Layer 5 of a small transformer language model trained on English Wikipedia (14 layers, counted from 0, width 128).
Take only the direct path to the model's output, skipping the later layers: a vector added to the residual stream pushes a token's score in proportion to its dot product with that token's output vector.

Output vectors of the tokens that the questions are about. A number n stands for n times 0.0025.
"[": 0 87 70 -242 -18 -55 -224 -37 105 -13 29 -191 148 87 -155 242 40 -6 -131 92 69 34 -16 3 125 128 161 -28 -40 24 83 -82 135 66 7 0 17 -73 98 -71 -83 -137 -7 -30 165 101 237 0 79 36 -114 19 -45 152 50 97 234 -52 127 -266 -208 -116 0 -126 -60 211 248 -119 174 30 -181 252 -102 -99 -36 25 100 8 -47 -124 48 71 111 -58 164 -18 -34 148 307 126 -149 -19 -109 -105 -106 -153 -117 211 60 111 -51 -35 -21 34 -52 144 -39 -96 -107 14 98 81 -62 -30 -64 -55 -113 63 129 -75 52 -20 135 230 75 7 -5 82
"ig": 240 25 -34 104 204 -18 -129 31 -28 -63 182 34 -55 113 156 106 -58 74 57 -43 -31 5 61 -118 -51 -197 -37 -66 160 32 56 29 -126 68 143 39 57 11 -16 -115 -258 40 -116 -155 -177 -133 -19 -142 69 -192 41 154 64 -118 -82 -36 -53 -82 81 96 -20 82 0 -21 51 -104 -66 -129 62 61 112 -94 -75 162 13 135 96 -45 -66 30 58 -50 -162 -134 -42 -129 12 -156 -21 -103 161 140 14 99 -114 -84 -181 -153 29 -94 -90 -174 27 135 146 -64 -195 -24 -45 -43 -116 -80 -114 108 145 -62 -15 -129 -47 -23 6 -48 -212 -91 33 -135 87 60
"we": 46 -48 98 -164 -41 29 -39 137 51 -7 148 102 49 58 -30 233 145 113 -9 -83 -166 119 214 3 -14 41 -33 279 18 0 223 68 89 -42 49 -74 -14 -186 28 -107 -333 -147 192 47 219 84 207 24 -76 -151 -70 -115 232 -102 94 88 63 25 74 -37 65 84 0 27 -24 -13 69 -225 145 27 3 164 -26 21 138 -40 -70 -53 172 -53 -244 -111 45 -93 81 -7 -37 -23 81 -23 -85 -9 100 162 126 -67 -81 -51 140 139 -77 -121 -178 -118 -122 178 81 250 79 109 -88 66 88 80 -71 74 -238 126 152 -72 -46 43 44 -121 184 45 35 132
" his": 30 146 81 -67 -182 13 -5 -106 78 44 76 96 -6 39 -96 -21 -245 -112 84 -126 127 323 71 110 -34 -191 171 24 177 -51 153 -128 137 -108 54 65 -80 -124 -24 -129 -20 -190 7 33 -38 -30 -117 6 88 3 309 99 -31 -118 -157 79 -103 30 26 -120 -38 19 0 -34 8 -73 40 49 -91 156 -59 141 -37 -55 -161 91 -38 -7 138 -51 65 133 12 -56 230 93 26 41 164 -129 -130 -261 -103 -162 -268 20 -44 -38 28 52 28 -111 122 -87 3 71 66 -48 -317 21 28 209 96 -35 -63 134 -41 -9 -185 -61 -27 -139 11 67 -57 226 78 290
"ag": 96 10 -73 95 95 38 -53 -23 -126 -24 -73 -44 60 -139 202 -27 -3 -114 5 -162 -63 131 -11 120 -136 -125 -137 -105 -39 -84 -91 -51 33 18 -6 -76 11 71 0 51 -213 -91 14 -57 41 -29 -29 -13 -25 -105 66 117 -55 -124 -153 -91 -27 172 -29 85 -102 -99 0 -61 201 -100 -141 81 -21 40 116 83 39 44 -105 -184 176 13 -85 164 -135 29 -190 35 16 62 -179 -67 -6 11 -109 19 -93 72 -52 -254 -97 -88 90 -36 -122 -63 30 -149 57 25 -92 32 96 -54 -88 55 -107 153 107 104 -92 136 -177 73 15 19 -137 -3 68 77 -8 -85
"ern": -91 74 119 50 -80 -53 -105 -14 202 23 74 92 -31 37 -237 71 29 -198 -80 -118 -25 -23 26 0 154 -157 218 -188 -79 -193 -122 -115 -63 148 14 -213 124 107 90 -116 -397 -115 121 -205 -152 -193 46 -44 155 -34 -20 -190 -97 -7 96 -156 0 -44 119 101 -81 -142 0 -51 79 -70 117 -129 31 44 -144 -186 -237 -142 156 15 -71 105 153 -7 10 4 -108 -71 35 -65 -66 -225 75 66 39 -62 -147 117 -10 -94 -37 124 -72 -83 -118 0 164 81 -81 -165 180 102 -76 -52 -60 -61 101 -28 81 83 -217 -42 -278 -48 3 -141 69 32 20 74 325 57
"ield": 149 -124 157 -92 0 -144 -265 111 60 -124 11 114 66 178 -124 106 61 -112 -19 231 209 141 3 185 45 37 199 65 -48 -197 161 -121 -87 -130 23 163 -71 -117 -289 46 -323 -105 -4 -19 27 -53 287 113 119 -176 87 170 80 -195 3 -178 -20 3 -34 40 -250 -66 0 131 162 -53 30 -133 254 83 -111 -66 -178 -46 -110 -6 -72 74 107 -71 139 128 48 -92 -46 -108 139 -182 8 -130 17 -76 -3 -114 17 -83 -59 47 21 -147 28 107 -180 78 -71 47 -88 112 -166 12 257 31 0 -84 29 -56 46 44 -200 -115 -112 -89 -150 112 195 71 257 157
"al": 18 -67 -131 -8 4 96 -65 -99 -163 -116 54 -143 -5 -156 85 -150 -169 -80 -79 -49 28 5 82 -16 12 -93 -15 37 60 196 -27 68 -30 -28 -162 -15 -63 169 -64 46 -86 21 -8 -116 -146 -92 6 -106 -97 -102 -115 -111 -9 -76 93 -93 30 -95 -29 136 -39 53 0 -158 110 178 -177 -26 275 -35 -143 -88 119 -97 140 23 120 22 -78 158 24 -111 21 -13 73 -129 -3 -176 10 193 25 42 -72 -8 78 -97 -10 -113 39 22 -21 -16 117 23 30 -14 175 -19 171 0 42 54 -136 0 122 -29 102 39 142 60 166 -141 -107 3 -8 -57 -192 122
"ue": -77 122 19 -123 -38 -148 -102 67 0 85 -7 -42 -3 186 83 -11 -17 -81 -44 -201 -136 -12 -129 -79 65 -121 157 161 171 109 218 187 32 -93 -51 -179 58 52 -212 17 -260 -29 -25 -191 -74 160 151 83 173 -16 109 -40 -256 191 253 -111 27 64 0 88 34 -13 0 80 13 37 7 -46 -44 -19 -73 263 116 -126 72 124 -164 277 -19 75 -17 189 -249 -218 76 192 -179 172 -84 -91 -52 92 -32 29 0 -208 150 118 215 102 17 20 41 104 68 182 -85 40 0 155 -125 130 -88 -112 -3 178 -75 69 -148 -65 -136 34 -138 -22 17 -64 16 24
"iversity": 11 35 27 68 -218 -274 -471 -4 181 -175 27 79 88 262 -4 42 -56 54 93 76 68 230 -218 7 -32 -7 294 -168 30 166 146 -167 82 -48 37 142 -24 -31 -183 -64 -458 -108 16 -262 25 133 180 -67 79 94 185 104 -183 -83 18 -56 166 -68 13 72 -125 217 0 72 -173 95 225 -80 193 106 92 120 95 -62 164 36 -109 84 114 0 -226 37 148 18 165 -41 -110 -109 31 -102 -223 -54 -29 68 -109 -136 49 382 -240 22 159 -70 122 -176 -148 35 -41 9 -317 261 212 51 179 -147 96 -49 151 44 -41 225 92 -46 -109 88 -8 -135 6 -91
"son": -37 126 62 -149 -66 -23 -53 -4 6 28 55 -48 65 131 -187 70 -34 -214 -18 221 223 -14 -92 151 151 15 -128 -220 149 -159 166 -138 162 50 185 -15 75 -70 -176 8 -324 15 -105 -205 -17 163 99 55 -45 -61 251 230 135 61 120 -157 -114 -93 42 -171 -78 -178 0 78 -262 8 195 -125 123 139 46 81 -88 -30 152 -259 -15 -50 4 -8 138 165 103 -107 120 34 -81 -93 83 -58 -199 -223 -146 245 113 -43 -231 -99 65 0 15 248 -47 -145 -63 68 214 -97 -248 -39 4 270 260 155 212 151 105 -227 109 165 26 240 -159 54 0 -103 6 233
" who": 91 129 56 -294 -219 -148 29 -112 35 -95 69 71 69 -33 45 47 -96 72 -167 -109 117 62 -89 63 59 -44 95 -53 33 -129 -99 44 -64 122 -122 24 -127 15 -122 -149 -48 53 138 -77 77 63 151 -265 87 -21 278 169 84 -14 -40 118 -4 -49 62 102 -147 42 0 103 36 -234 155 -9 247 94 -184 46 -219 -138 -148 -48 112 197 69 -255 -54 75 63 -12 -61 -28 37 -16 215 -94 -69 -227 -40 -161 -13 41 -156 152 48 22 -166 -57 -42 -182 -88 0 -65 -15 -128 -105 102 41 176 200 120 84 -13 -6 -10 -97 130 85 76 55 -101 134 25 170
"id": 55 172 -46 -12 -53 -121 39 30 -167 -100 100 -110 -100 215 122 -114 86 -31 -61 151 46 -40 54 71 159 -101 154 127 -88 56 -12 5 200 -40 -135 -79 -65 -111 -66 64 -235 39 -12 -233 -85 -59 -31 -30 98 -65 -18 -97 154 43 64 -120 23 -75 104 52 -58 -20 0 -97 -25 12 -207 172 42 82 128 -95 -34 204 -52 122 160 197 -52 88 112 25 46 3 -141 -67 -139 -75 -76 -38 24 104 -234 8 -3 -78 67 14 57 48 -40 -279 -40 142 -47 -24 -29 -69 59 88 -10 39 148 165 74 -32 128 3 64 -112 -76 29 137 22 12 80 90 -194
"ard": 149 120 155 -144 122 74 -112 23 82 59 9 176 317 97 -4 -107 -38 -74 -85 45 43 27 103 99 216 -18 -122 -30 -198 -43 -6 73 -32 -93 123 -44 -59 99 -140 179 -303 -24 29 -305 134 -126 164 -78 -176 123 -14 -37 -87 -71 163 -191 105 -3 166 -118 -48 -71 0 -56 115 -22 -194 51 20 113 -39 -41 -84 78 -24 181 43 43 -17 -75 -18 -11 109 -273 -190 13 -64 -89 -95 93 40 173 172 59 72 -5 109 -149 -33 8 -24 -94 192 -75 119 3 -37 69 -20 66 -128 167 147 29 129 -25 59 6 25 140 72 44 -34 -20 -97 -56 53 150
"ild": -46 181 80 -105 -51 136 -147 -62 172 92 243 105 85 -47 -23 -80 -12 -63 -228 15 148 238 205 -82 150 94 -37 -155 -59 -32 -232 -86 52 -92 235 -28 -135 -27 -21 -143 -368 -94 3 -60 42 -91 -135 -92 95 -184 -40 26 -98 -153 -131 -9 -22 84 62 -62 36 6 0 -62 65 -72 -28 111 334 6 -12 125 -218 -129 174 80 -39 373 -26 20 -32 83 29 -206 -96 78 -27 58 -43 -104 0 5 13 -44 104 -179 57 -118 -80 79 157 -45 3 -239 125 -10 -153 -46 104 -204 216 16 29 22 50 29 -150 161 19 -41 -73 -207 -18 3 72 79 111 -13
"ood": 16 -38 387 3 44 -14 -88 73 81 42 -52 0 164 85 97 -50 85 -140 -203 22 -209 241 -71 101 156 90 149 -91 -78 22 168 0 -59 -56 78 -16 -81 45 -63 35 -346 100 -65 -173 192 -70 -26 -42 32 -244 64 102 -265 -148 23 -58 16 -16 -86 -12 -142 -168 0 -163 -4 -361 -81 -114 286 -29 -44 -19 72 42 -50 67 74 226 8 56 -99 -184 -78 -157 -216 94 144 148 25 -52 -258 -49 23 20 211 -190 -38 38 91 69 78 34 35 -242 94 182 -273 53 31 93 0 157 -82 -152 53 -48 14 30 -224 103 -55 -192 13 187 115 88 64 -70
"k": -118 170 -167 -26 -115 122 -26 -21 -127 -21 56 78 38 199 27 65 43 62 -257 170 68 -76 -77 -60 72 51 -13 -54 174 94 -98 66 6 57 -170 -61 3 -35 -66 99 -75 -8 118 96 35 166 -179 0 -237 19 112 -23 76 18 22 -30 66 67 128 33 74 93 0 -45 -134 9 -6 -40 -77 -49 -84 188 -116 70 -110 71 -160 -54 -10 201 141 -88 -11 42 86 -99 -258 131 121 195 -41 88 118 111 141 -18 -5 32 -46 -46 -52 114 22 46 -271 -18 -35 83 -45 -23 69 22 109 12 151 116 15 -85 209 -53 -93 126 -66 9 74 117 5 192
"ious": 258 -196 141 -18 -67 -36 -148 31 -68 -40 -81 35 68 110 43 236 -243 0 -67 -110 39 375 -79 -28 27 120 181 92 173 47 -4 136 0 -106 165 -45 78 30 0 51 -288 -109 -117 -345 139 94 70 -130 191 64 185 -111 181 145 18 20 8 -101 -17 70 -146 -65 0 -172 -254 -147 237 149 -48 -58 -72 56 49 -52 175 188 -58 -94 -82 -162 -226 212 107 43 263 68 -167 102 143 -120 -303 -31 -102 7 -116 -304 122 -101 -32 91 -83 -114 58 4 151 222 131 -91 79 114 74 -88 49 -124 182 170 40 46 33 60 62 -169 195 213 26 93 0 247
"iet": 126 -85 152 183 -82 -78 -159 -90 69 -103 148 -3 137 -73 -140 214 -241 -161 25 90 87 -12 -87 -216 -95 69 247 10 165 -55 30 195 -123 111 -107 32 -149 -53 -144 -27 -459 10 -71 -283 115 -125 -47 -116 167 -16 -37 128 -26 132 102 3 96 -20 49 8 91 139 0 111 -102 -58 218 116 179 103 -148 202 34 -34 34 -117 70 203 -115 21 -333 224 -50 94 -44 112 -167 27 -16 -133 61 -49 -154 88 -175 -237 79 -58 -64 114 -148 47 70 -102 -10 42 79 137 4 31 69 -33 189 -64 -9 160 -89 80 27 -191 141 -96 28 138 -45 123 249 17
"The": 24 -64 207 101 -102 -94 -238 -111 69 70 6 18 -73 -72 26 189 14 24 -87 20 71 -44 0 -95 200 -29 214 89 -16 99 -8 -33 39 124 93 -66 -41 -179 -135 108 -154 -136 86 58 15 51 147 -42 -58 -39 -73 0 -75 99 -112 78 223 -151 -179 -106 -160 0 0 -25 -104 -25 -30 22 139 203 65 97 -45 -110 -155 -7 -148 -107 25 -366 -60 20 38 -152 -26 -91 127 6 231 -100 -151 0 -88 72 129 -122 -131 174 19 -39 33 22 64 -47 115 121 28 -39 -78 25 -106 -19 -66 -66 -48 204 31 -81 41 8 -36 -11 141 77 -56 -91 237 -17
"emb": 42 26 46 0 -54 -92 -315 -87 64 -10 -218 -154 24 68 -141 -18 -184 -168 -70 14 -185 122 -75 -139 -208 52 -4 105 132 20 -163 83 33 -3 -34 -120 -132 11 86 -197 -149 -113 7 -242 41 3 -57 -167 -52 -47 68 -184 -31 156 -177 -68 -39 42 11 -61 -155 -126 0 -175 59 -111 216 83 171 21 -49 -10 -52 -24 -18 -142 -222 48 -50 90 75 77 -6 -185 -142 28 -10 -6 -79 -29 -83 -73 -61 -24 -3 -185 -21 34 -65 34 -62 -149 -76 -40 13 -108 38 236 218 174 139 -64 108 126 -20 98 73 117 -161 -156 -190 -144 -63 -101 93 13 409 64
"hip": -44 68 -39 -137 -60 243 -17 -207 132 -133 125 -140 69 299 -136 233 -129 85 -114 -173 238 88 140 -64 -87 93 284 19 252 108 4 -53 26 36 -104 -135 -70 9 -225 -197 -99 78 -120 -41 118 -17 168 54 72 -197 -48 -61 -4 -77 -204 185 17 206 -18 -161 69 131 0 108 53 12 37 34 437 40 -146 148 -140 -229 56 51 -68 217 161 86 -156 112 -49 -198 119 -55 36 -123 -165 -46 55 -94 19 -125 322 -237 -118 42 42 122 -23 258 57 -213 -191 104 74 146 -133 113 74 86 114 -69 179 -54 81 -180 -46 -220 -94 168 32 16 4 -172 138 168

Each question shows what one neuron of this layer's MLP adds at an activation of 1. A number n stands for n times 0.00068.

n142: -90 -55 29 14 -19 -60 -67 98 -139 -11 -49 41 12 -50 -47 46 -134 -67 -70 82 -6 14 -45 -140 -153 52 126 -60 -58 -155 19 0 156 -346 -131 -47 69 -5 145 -32 119 53 -27 9 81 20 110 29 -172 -26 -150 -17 145 50 -14 -62 -23 -3 28 -8 -18 8 -150 -11 69 -65 -88 79 108 171 20 -83 -5 39 -31 -28 112 49 76 136 147 66 -28 -203 -83 -11 14 94 -229 154 -100 -34 -50 39 -3 -98 -85 102 166 84 112 -77 -9 86 110 28 -53 -44 53 -135 34 -166 -150 11 -8 -43 -89 -45 42 -252 82 -134 53 -39 118 16 -69 -34
Which of these tokens does it push down most? "iversity"

n313: -41 178 -18 144 42 44 -177 -175 -28 -15 -10 26 -79 44 -176 -66 35 161 213 -93 148 174 104 107 -132 -45 -59 -185 -79 96 29 -153 -193 46 -94 -43 129 77 -81 -195 141 45 24 139 42 48 -189 59 -50 -42 167 -38 -81 32 -16 293 -38 -34 273 42 97 -39 220 -15 -168 30 130 -192 73 -125 32 -73 -167 6 146 -3 -87 -7 -27 50 -18 -99 -64 -75 163 -135 -70 -109 -92 -94 168 38 28 89 33 18 64 -65 37 101 31 -22 37 122 30 45 67 -104 -57 3 99 -202 -74 -94 -154 -60 -62 -105 42 32 -173 66 -148 -12 104 -34 85 52
Which two tokens does it push up most, strongest first? "hip", "ig"

n345: 13 124 -19 62 139 108 189 53 52 -7 -165 -67 -127 -45 -22 27 95 79 134 96 -62 -51 -22 105 16 109 -77 -54 -99 -55 48 -13 194 -36 -23 16 59 -77 -84 -36 -64 54 -85 -51 103 -52 2 -26 -86 -74 13 39 8 -87 61 -63 -138 -141 -56 -21 -121 -29 21 77 -104 -3 -83 53 -55 98 -130 19 -83 -123 -59 -114 0 178 -125 -54 39 -58 -15 0 3 -76 52 -20 -293 32 31 -157 85 133 -57 -23 108 -19 -121 84 100 115 -5 55 64 -36 122 20 -102 11 115 -77 -15 0 25 19 61 37 -42 -80 97 26 -71 21 -5 98 -119 104
Which three tokens does it push up most, strongest first? "son", "ield", "ard"

n510: -144 25 -165 -7 110 36 80 -120 -93 -71 152 -55 14 -77 -135 -118 -134 -106 19 -111 14 -182 112 -48 -297 102 -71 75 280 -151 -200 96 47 39 -139 177 170 -75 -30 -146 -13 6 -22 -25 -85 43 37 48 -38 24 74 -16 -105 126 -55 69 3 -23 -13 -6 192 -25 -87 -71 149 199 -322 77 180 -69 37 -171 -16 -105 -20 -86 94 -224 -156 76 -82 55 110 103 -10 -131 -140 94 -146 56 26 -11 60 -60 130 83 -67 -112 49 7 -97 -7 119 140 -46 -95 -18 -82 -33 114 -43 72 27 -164 151 -99 0 46 200 -63 31 281 3 9 20 -172 -120 139
Which three tokens does it push up most, strongest first? "al", "hip", "k"

n378: 72 -229 -34 171 -106 258 -59 -163 126 -38 -7 -15 109 -19 32 56 -149 86 100 -153 -201 7 -115 -136 20 110 -185 -122 111 -218 -20 22 153 195 -150 -8 -3 122 66 -85 -25 -79 -223 -154 -41 -11 -169 4 83 143 144 114 33 -144 11 12 40 -123 73 -194 268 320 42 -24 44 38 53 189 -282 60 -101 124 158 99 -74 -14 -49 -67 15 -11 40 302 -90 -105 -66 85 -209 4 -79 -157 115 -44 -262 -90 -41 -139 -131 -20 63 -136 -101 -95 -49 -131 -107 -15 149 61 -191 15 -40 103 69 -142 -46 24 74 -133 0 69 -83 -120 -65 162 22 -14 -27 -139
Which three tokens does it push up most, strongest first? "iet", " his", "ious"

n216: -35 -82 32 -33 -146 29 89 189 -95 44 -22 -121 -95 67 121 121 -81 42 43 -129 -19 -70 48 -11 -90 -116 -55 -264 11 -115 -42 147 -35 49 -176 -100 -83 -127 -100 5 147 -63 159 114 -205 77 132 52 97 -8 -81 -50 95 -122 159 -82 -155 49 0 105 -89 33 -36 46 -52 8 42 -16 -47 19 157 -76 -34 -21 -46 37 -52 -44 44 81 -89 -99 32 -38 -49 -34 -141 -54 5 87 5 100 -32 -40 -5 178 11 40 -80 -37 89 49 -202 -69 8 32 37 -197 61 -154 99 -14 -102 13 -66 53 -65 13 12 45 131 72 129 30 -30 73 30 -79
Which of these tokens does it push down most? "ood"

n148: -199 85 -46 -67 129 -105 72 -120 26 94 -20 7 11 7 19 142 57 39 -53 -171 13 60 106 146 52 139 -79 13 23 -59 144 -10 -135 -100 40 -37 28 76 -96 -20 42 234 -86 -3 -37 -49 137 224 -139 -7 178 70 -175 -49 10 -7 -42 -9 -131 132 39 102 -88 13 109 -133 -86 92 179 -121 -16 37 47 115 172 61 -168 -84 193 74 22 3 68 141 -50 128 68 99 -307 31 38 136 -104 101 -133 140 131 -273 -32 -97 112 -117 14 12 -103 53 -231 -112 10 -10 -75 93 39 -131 -87 -79 30 42 100 -23 -58 230 3 282 170 -29 25 -155
Pushed up most: "ood"

n472: -50 -81 -84 156 47 31 192 172 -35 22 292 -144 -220 -227 95 -11 95 69 64 35 -69 -54 35 -24 -98 111 27 -110 -78 -202 23 -80 -85 -22 -183 -36 -36 90 62 -92 51 -201 63 -28 21 46 53 -153 -178 12 0 26 153 125 -99 -258 -181 -48 65 93 -199 -44 18 -28 -80 24 -51 29 -6 93 26 25 -14 145 27 92 -37 15 -112 163 81 -59 131 -11 56 46 32 -91 12 9 -148 -160 -35 -26 72 -43 26 -130 -65 26 -107 -14 15 -72 59 133 80 -9 -93 6 122 -77 -67 83 31 -144 -21 43 22 -58 -42 94 -58 -114 12 -91 199 3
Which of these tokens does it push down most? "ue"

n149: 6 19 108 49 8 26 -68 170 -112 -175 -71 102 -116 -69 -108 178 77 0 -3 0 -212 -35 -115 -76 -89 169 -19 -21 -18 -21 -13 82 -72 -6 -93 65 -132 -17 -151 9 231 -141 90 10 -9 -89 -76 -76 173 -36 19 94 -106 -18 73 7 -18 -121 141 109 149 93 6 121 133 50 -250 -33 -170 -138 128 -65 -52 122 -103 47 -90 43 -130 -50 70 -3 -63 -45 39 -47 62 87 -65 57 -126 98 41 -57 -122 -3 75 -233 63 -100 -10 -96 166 168 -28 30 -28 -129 95 -171 18 -91 63 190 -26 -157 -73 47 83 50 -93 -90 25 -103 -27 -116 158 -6
Which two tokens does it push up most, strongest first? "ig", "id"

n419: -92 143 -241 49 -13 -33 -26 58 84 -75 151 -42 -26 -29 130 37 -210 -81 -65 51 28 40 13 -69 -67 -22 -35 49 118 -10 35 14 -99 29 131 -208 167 -121 -358 121 -97 -55 -39 145 -122 -78 149 164 -4 320 -89 -7 41 -183 -7 238 -17 122 -168 67 -9 -39 206 92 180 110 46 -249 -243 53 -44 -123 -53 -100 -59 -98 102 -95 35 -27 76 33 -68 102 87 234 176 175 -88 -215 111 -60 115 -37 65 -77 -48 -44 -115 -10 99 -60 -168 130 -32 131 11 50 17 -62 81 73 27 -54 0 -202 7 -58 105 -51 7 85 -122 -22 243 80 13 -204
Pushed up most: "ield"

n268: 132 -164 85 40 68 -30 137 -30 109 61 102 -74 -89 20 152 77 122 -14 47 -17 82 54 -68 -191 -18 6 -18 -3 -166 -78 119 -8 -108 -77 -64 -57 -34 31 198 154 138 63 -76 -23 186 -8 60 -34 37 117 225 -51 -92 3 121 -3 -69 -24 111 -241 -43 -10 -32 90 -81 86 89 -17 70 97 49 -165 -147 -49 48 41 24 80 89 -16 -181 -21 -88 -34 141 22 47 39 -66 55 -217 -163 8 -105 113 -47 -130 -90 120 107 101 -51 -38 29 -35 -28 116 -57 -41 44 -80 87 -17 -81 22 -21 -186 55 31 63 -69 -49 -102 92 -84 54 13 -87
Which of these tokens does it push down most? "k"

n238: -209 -233 -90 34 25 76 -43 212 78 147 -85 166 -165 -165 290 -389 -97 33 135 -38 300 -261 -48 -42 -38 73 -10 -65 -66 -157 38 -228 0 11 -45 81 -32 -185 147 -95 -18 53 -25 -91 126 71 119 0 -66 -68 -117 -172 49 74 142 8 205 -14 -225 200 -72 301 -39 -61 -38 82 174 -93 123 -150 -97 35 101 -99 -212 -133 -54 4 54 106 54 -18 74 -241 -152 -11 -78 -101 89 -79 -118 94 -63 63 -60 93 -131 -104 40 -141 116 -25 176 75 197 87 51 117 56 119 268 76 -82 70 37 -78 -103 30 90 30 74 54 -67 104 46 112 -74 -4
Pushed up most: "al"

n424: -95 106 11 16 267 69 91 138 40 33 -146 -105 7 -120 -91 84 37 40 29 46 -38 -36 -15 -28 196 10 -77 -66 0 -53 87 85 -167 231 -34 -19 17 115 -78 85 -36 35 -140 10 54 80 31 136 10 -6 -19 -148 106 -70 -195 17 249 110 133 -124 -31 -70 45 -74 -47 -67 -78 -173 -88 -57 107 137 98 -111 13 -61 -48 -19 3 33 113 84 -46 -138 66 -88 15 3 -37 -240 53 -108 -73 22 -32 226 -133 -52 -146 -156 0 -129 -155 -59 -137 171 140 -58 98 -62 -92 22 74 42 100 37 -44 -101 138 -267 96 -80 102 -89 -188 -87 -32 -90
Which of these tokens does it push down most? "iversity"

n75: -93 140 -84 16 -5 38 52 62 -10 -65 -29 32 25 -57 -5 -119 -11 -125 170 135 -19 -65 69 -168 41 82 43 13 -110 65 140 -166 0 55 144 -131 -173 -99 -18 -92 132 27 64 66 0 -75 111 -37 -137 68 -219 63 26 -36 -3 -34 -41 -147 -73 -66 -17 -123 154 22 -18 140 -3 18 -108 -179 72 -7 -30 -48 -121 -195 45 -37 99 -109 49 -100 -13 -60 -55 -63 -49 -107 38 139 20 -102 0 -75 -96 -105 -116 26 78 -13 44 -20 135 89 19 -65 -55 -79 -98 14 28 32 199 -23 66 -14 -16 -118 82 -18 43 99 5 77 -87 -83 68 37
Pushed up most: "son"

n15: -29 149 -161 -86 -121 -156 -138 -3 159 -25 -73 -13 124 -148 72 0 132 41 -6 -116 158 -16 -51 170 189 7 15 -124 -85 -64 62 -124 -55 0 -49 0 115 -135 110 52 191 -130 -91 147 -39 -19 -26 184 -193 -75 101 -16 -32 -38 -284 -112 -13 -74 -87 -57 -41 94 -107 28 65 -27 -78 16 -53 20 80 49 137 53 -91 -73 121 -198 -37 221 -54 -68 -86 -21 78 38 -118 -226 32 -196 18 -112 54 -70 33 300 148 -179 9 -57 48 69 30 101 -3 19 -98 -161 -13 -82 42 -157 148 -16 -76 32 -72 -6 132 16 -57 66 176 -21 -248 137 -118 -123
Which three tokens does it push up most, strongest first? " his", "ag", "k"

n135: -59 91 58 -112 48 95 -299 -179 267 101 -93 36 -38 -70 100 156 -4 104 -74 20 -24 -61 -127 -99 132 106 214 -155 277 102 128 -427 -16 -71 -123 36 107 -36 -91 60 -23 -240 214 79 60 -226 221 -92 8 51 8 54 71 -171 72 -162 301 -106 177 -242 33 -141 122 -170 115 114 -103 -200 266 0 4 100 0 -50 -159 4 11 36 -49 -115 117 -61 74 70 -84 127 4 8 182 -87 -210 -4 -97 -35 -37 84 27 76 -106 -62 29 -84 -164 -60 -161 -158 -87 -235 -19 125 -160 283 -35 -131 -54 -279 32 -155 113 86 -20 49 85 7 -112 91 -100 67
Pushed up most: "["

n140: -88 21 141 52 -76 -5 -128 80 -127 7 49 68 76 -130 -57 -21 -147 0 17 109 -236 -51 202 100 94 134 9 -85 32 -15 202 -62 76 153 -51 -24 -128 -21 64 31 -180 -107 57 -3 -18 -228 18 -129 21 -28 -42 -25 64 -73 -7 -39 -98 -88 -119 -50 -14 53 -58 56 66 -95 5 86 36 -73 -40 -2 -12 20 133 157 -181 23 -52 -37 22 90 -45 -83 131 -50 -30 91 -17 88 -14 -50 -100 48 12 -17 58 -38 49 -42 33 2 243 -48 -13 -18 -197 30 25 -27 118 44 28 82 -54 -100 77 -38 12 -100 13 13 -7 0 -49 -10 -81 0
Pushed up most: "ild"

n254: 17 -25 -74 -88 -53 84 35 -82 118 149 307 136 135 -111 29 66 75 -62 47 -176 -129 -167 7 -178 127 155 28 17 -326 66 -217 20 -120 -64 -37 -141 146 96 -100 84 -55 53 53 119 -159 -89 -42 61 58 -244 28 195 47 20 48 166 -162 102 -77 -177 -6 -16 -41 51 97 -172 48 149 11 -51 3 41 -22 58 -54 -124 16 123 72 325 -37 176 89 121 -84 101 -36 -53 -49 111 38 141 82 191 -6 153 63 -86 -42 33 -11 -16 -35 6 -17 -100 -209 -192 -33 -56 -30 -111 30 -156 19 -7 -115 148 80 -30 17 -34 31 -74 182 -74 197 0
Pushed up most: "ild"

n469: 15 68 -125 -3 -46 98 -38 231 -48 -79 6 204 -13 -48 -93 -3 -89 -75 84 -104 -94 95 54 90 0 -17 0 -174 48 -73 0 165 -217 108 89 269 -92 -102 25 59 39 -55 60 55 22 24 3 -6 101 6 -156 -218 -145 -91 9 -87 6 12 71 20 -11 32 -38 -12 80 -38 199 27 -103 -35 -24 -78 148 125 111 118 198 9 63 -66 -98 -322 185 -20 130 105 239 -40 115 -170 128 -13 -91 161 -64 -86 -79 -20 -56 -15 39 -18 121 0 61 6 6 -30 76 -207 -67 -31 9 42 -84 -40 -53 -91 99 -36 25 -133 29 -40 -81 136 92 -235
Which two tokens does it push up most, strongest first? "ern", "ig"

n271: -158 45 96 -78 23 50 38 182 -162 67 238 -9 82 -3 -24 -47 36 -99 14 40 -78 -68 153 71 20 -73 215 -108 -51 46 141 -15 40 96 184 -32 -37 -184 -147 -281 -74 -78 -55 -68 87 -66 -47 12 -76 -111 -127 -78 3 -45 130 -116 76 -185 3 -34 -76 147 133 103 -148 187 -124 125 183 -88 103 -35 -112 74 19 12 0 -44 6 21 172 15 -73 176 -90 113 -9 -24 -63 51 -96 173 115 -140 -20 -99 110 40 176 -99 75 33 -80 67 -10 61 -170 -15 115 107 127 -43 40 -42 15 23 161 -63 -51 209 -130 -50 20 -90 -84 -68 -103 71
Pushed up most: "id"

n251: 86 49 -103 63 17 -90 -154 114 46 -59 -38 102 263 71 -121 -67 -47 -159 -6 149 -57 147 85 72 -43 84 40 -85 -76 121 70 158 -37 -9 94 29 -110 63 72 -31 181 6 111 -167 -129 -255 -121 -29 -144 122 -39 -61 -106 52 -63 -78 -74 203 162 -110 51 -79 -109 15 16 -155 30 -37 230 -35 -166 129 150 -136 19 205 198 32 -157 -146 65 12 0 150 57 -42 -25 -31 -34 -107 18 -27 -199 86 38 -111 43 -83 137 -86 149 78 100 77 26 28 -42 -128 -3 -92 -86 176 -93 -18 103 -14 -6 31 -118 -6 -116 3 -85 57 123 42 -114 131
Which of these tokens does it push down most? "we"

n129: 92 -10 -26 47 -86 -48 -51 -201 -59 109 0 -201 -34 -71 -73 42 172 -70 -34 82 73 79 -80 4 -169 285 138 130 66 -50 -12 -29 89 41 -86 -44 7 254 -79 36 104 -50 124 56 -47 102 -81 -65 117 132 22 284 50 116 114 228 32 58 124 186 -173 94 107 -116 -14 -26 83 -216 139 -58 -148 141 -31 166 -32 119 -38 -18 180 -108 -8 -58 -49 66 -72 -52 130 18 105 15 41 104 95 236 221 60 -46 148 55 252 99 -216 -15 -152 86 -154 41 -45 4 -34 137 194 -35 -28 83 -12 -213 -53 -92 -25 456 -15 -64 -76 -162 -110 -100 -7
Which three tokens does it push up most, strongest first? " who", "[", "iversity"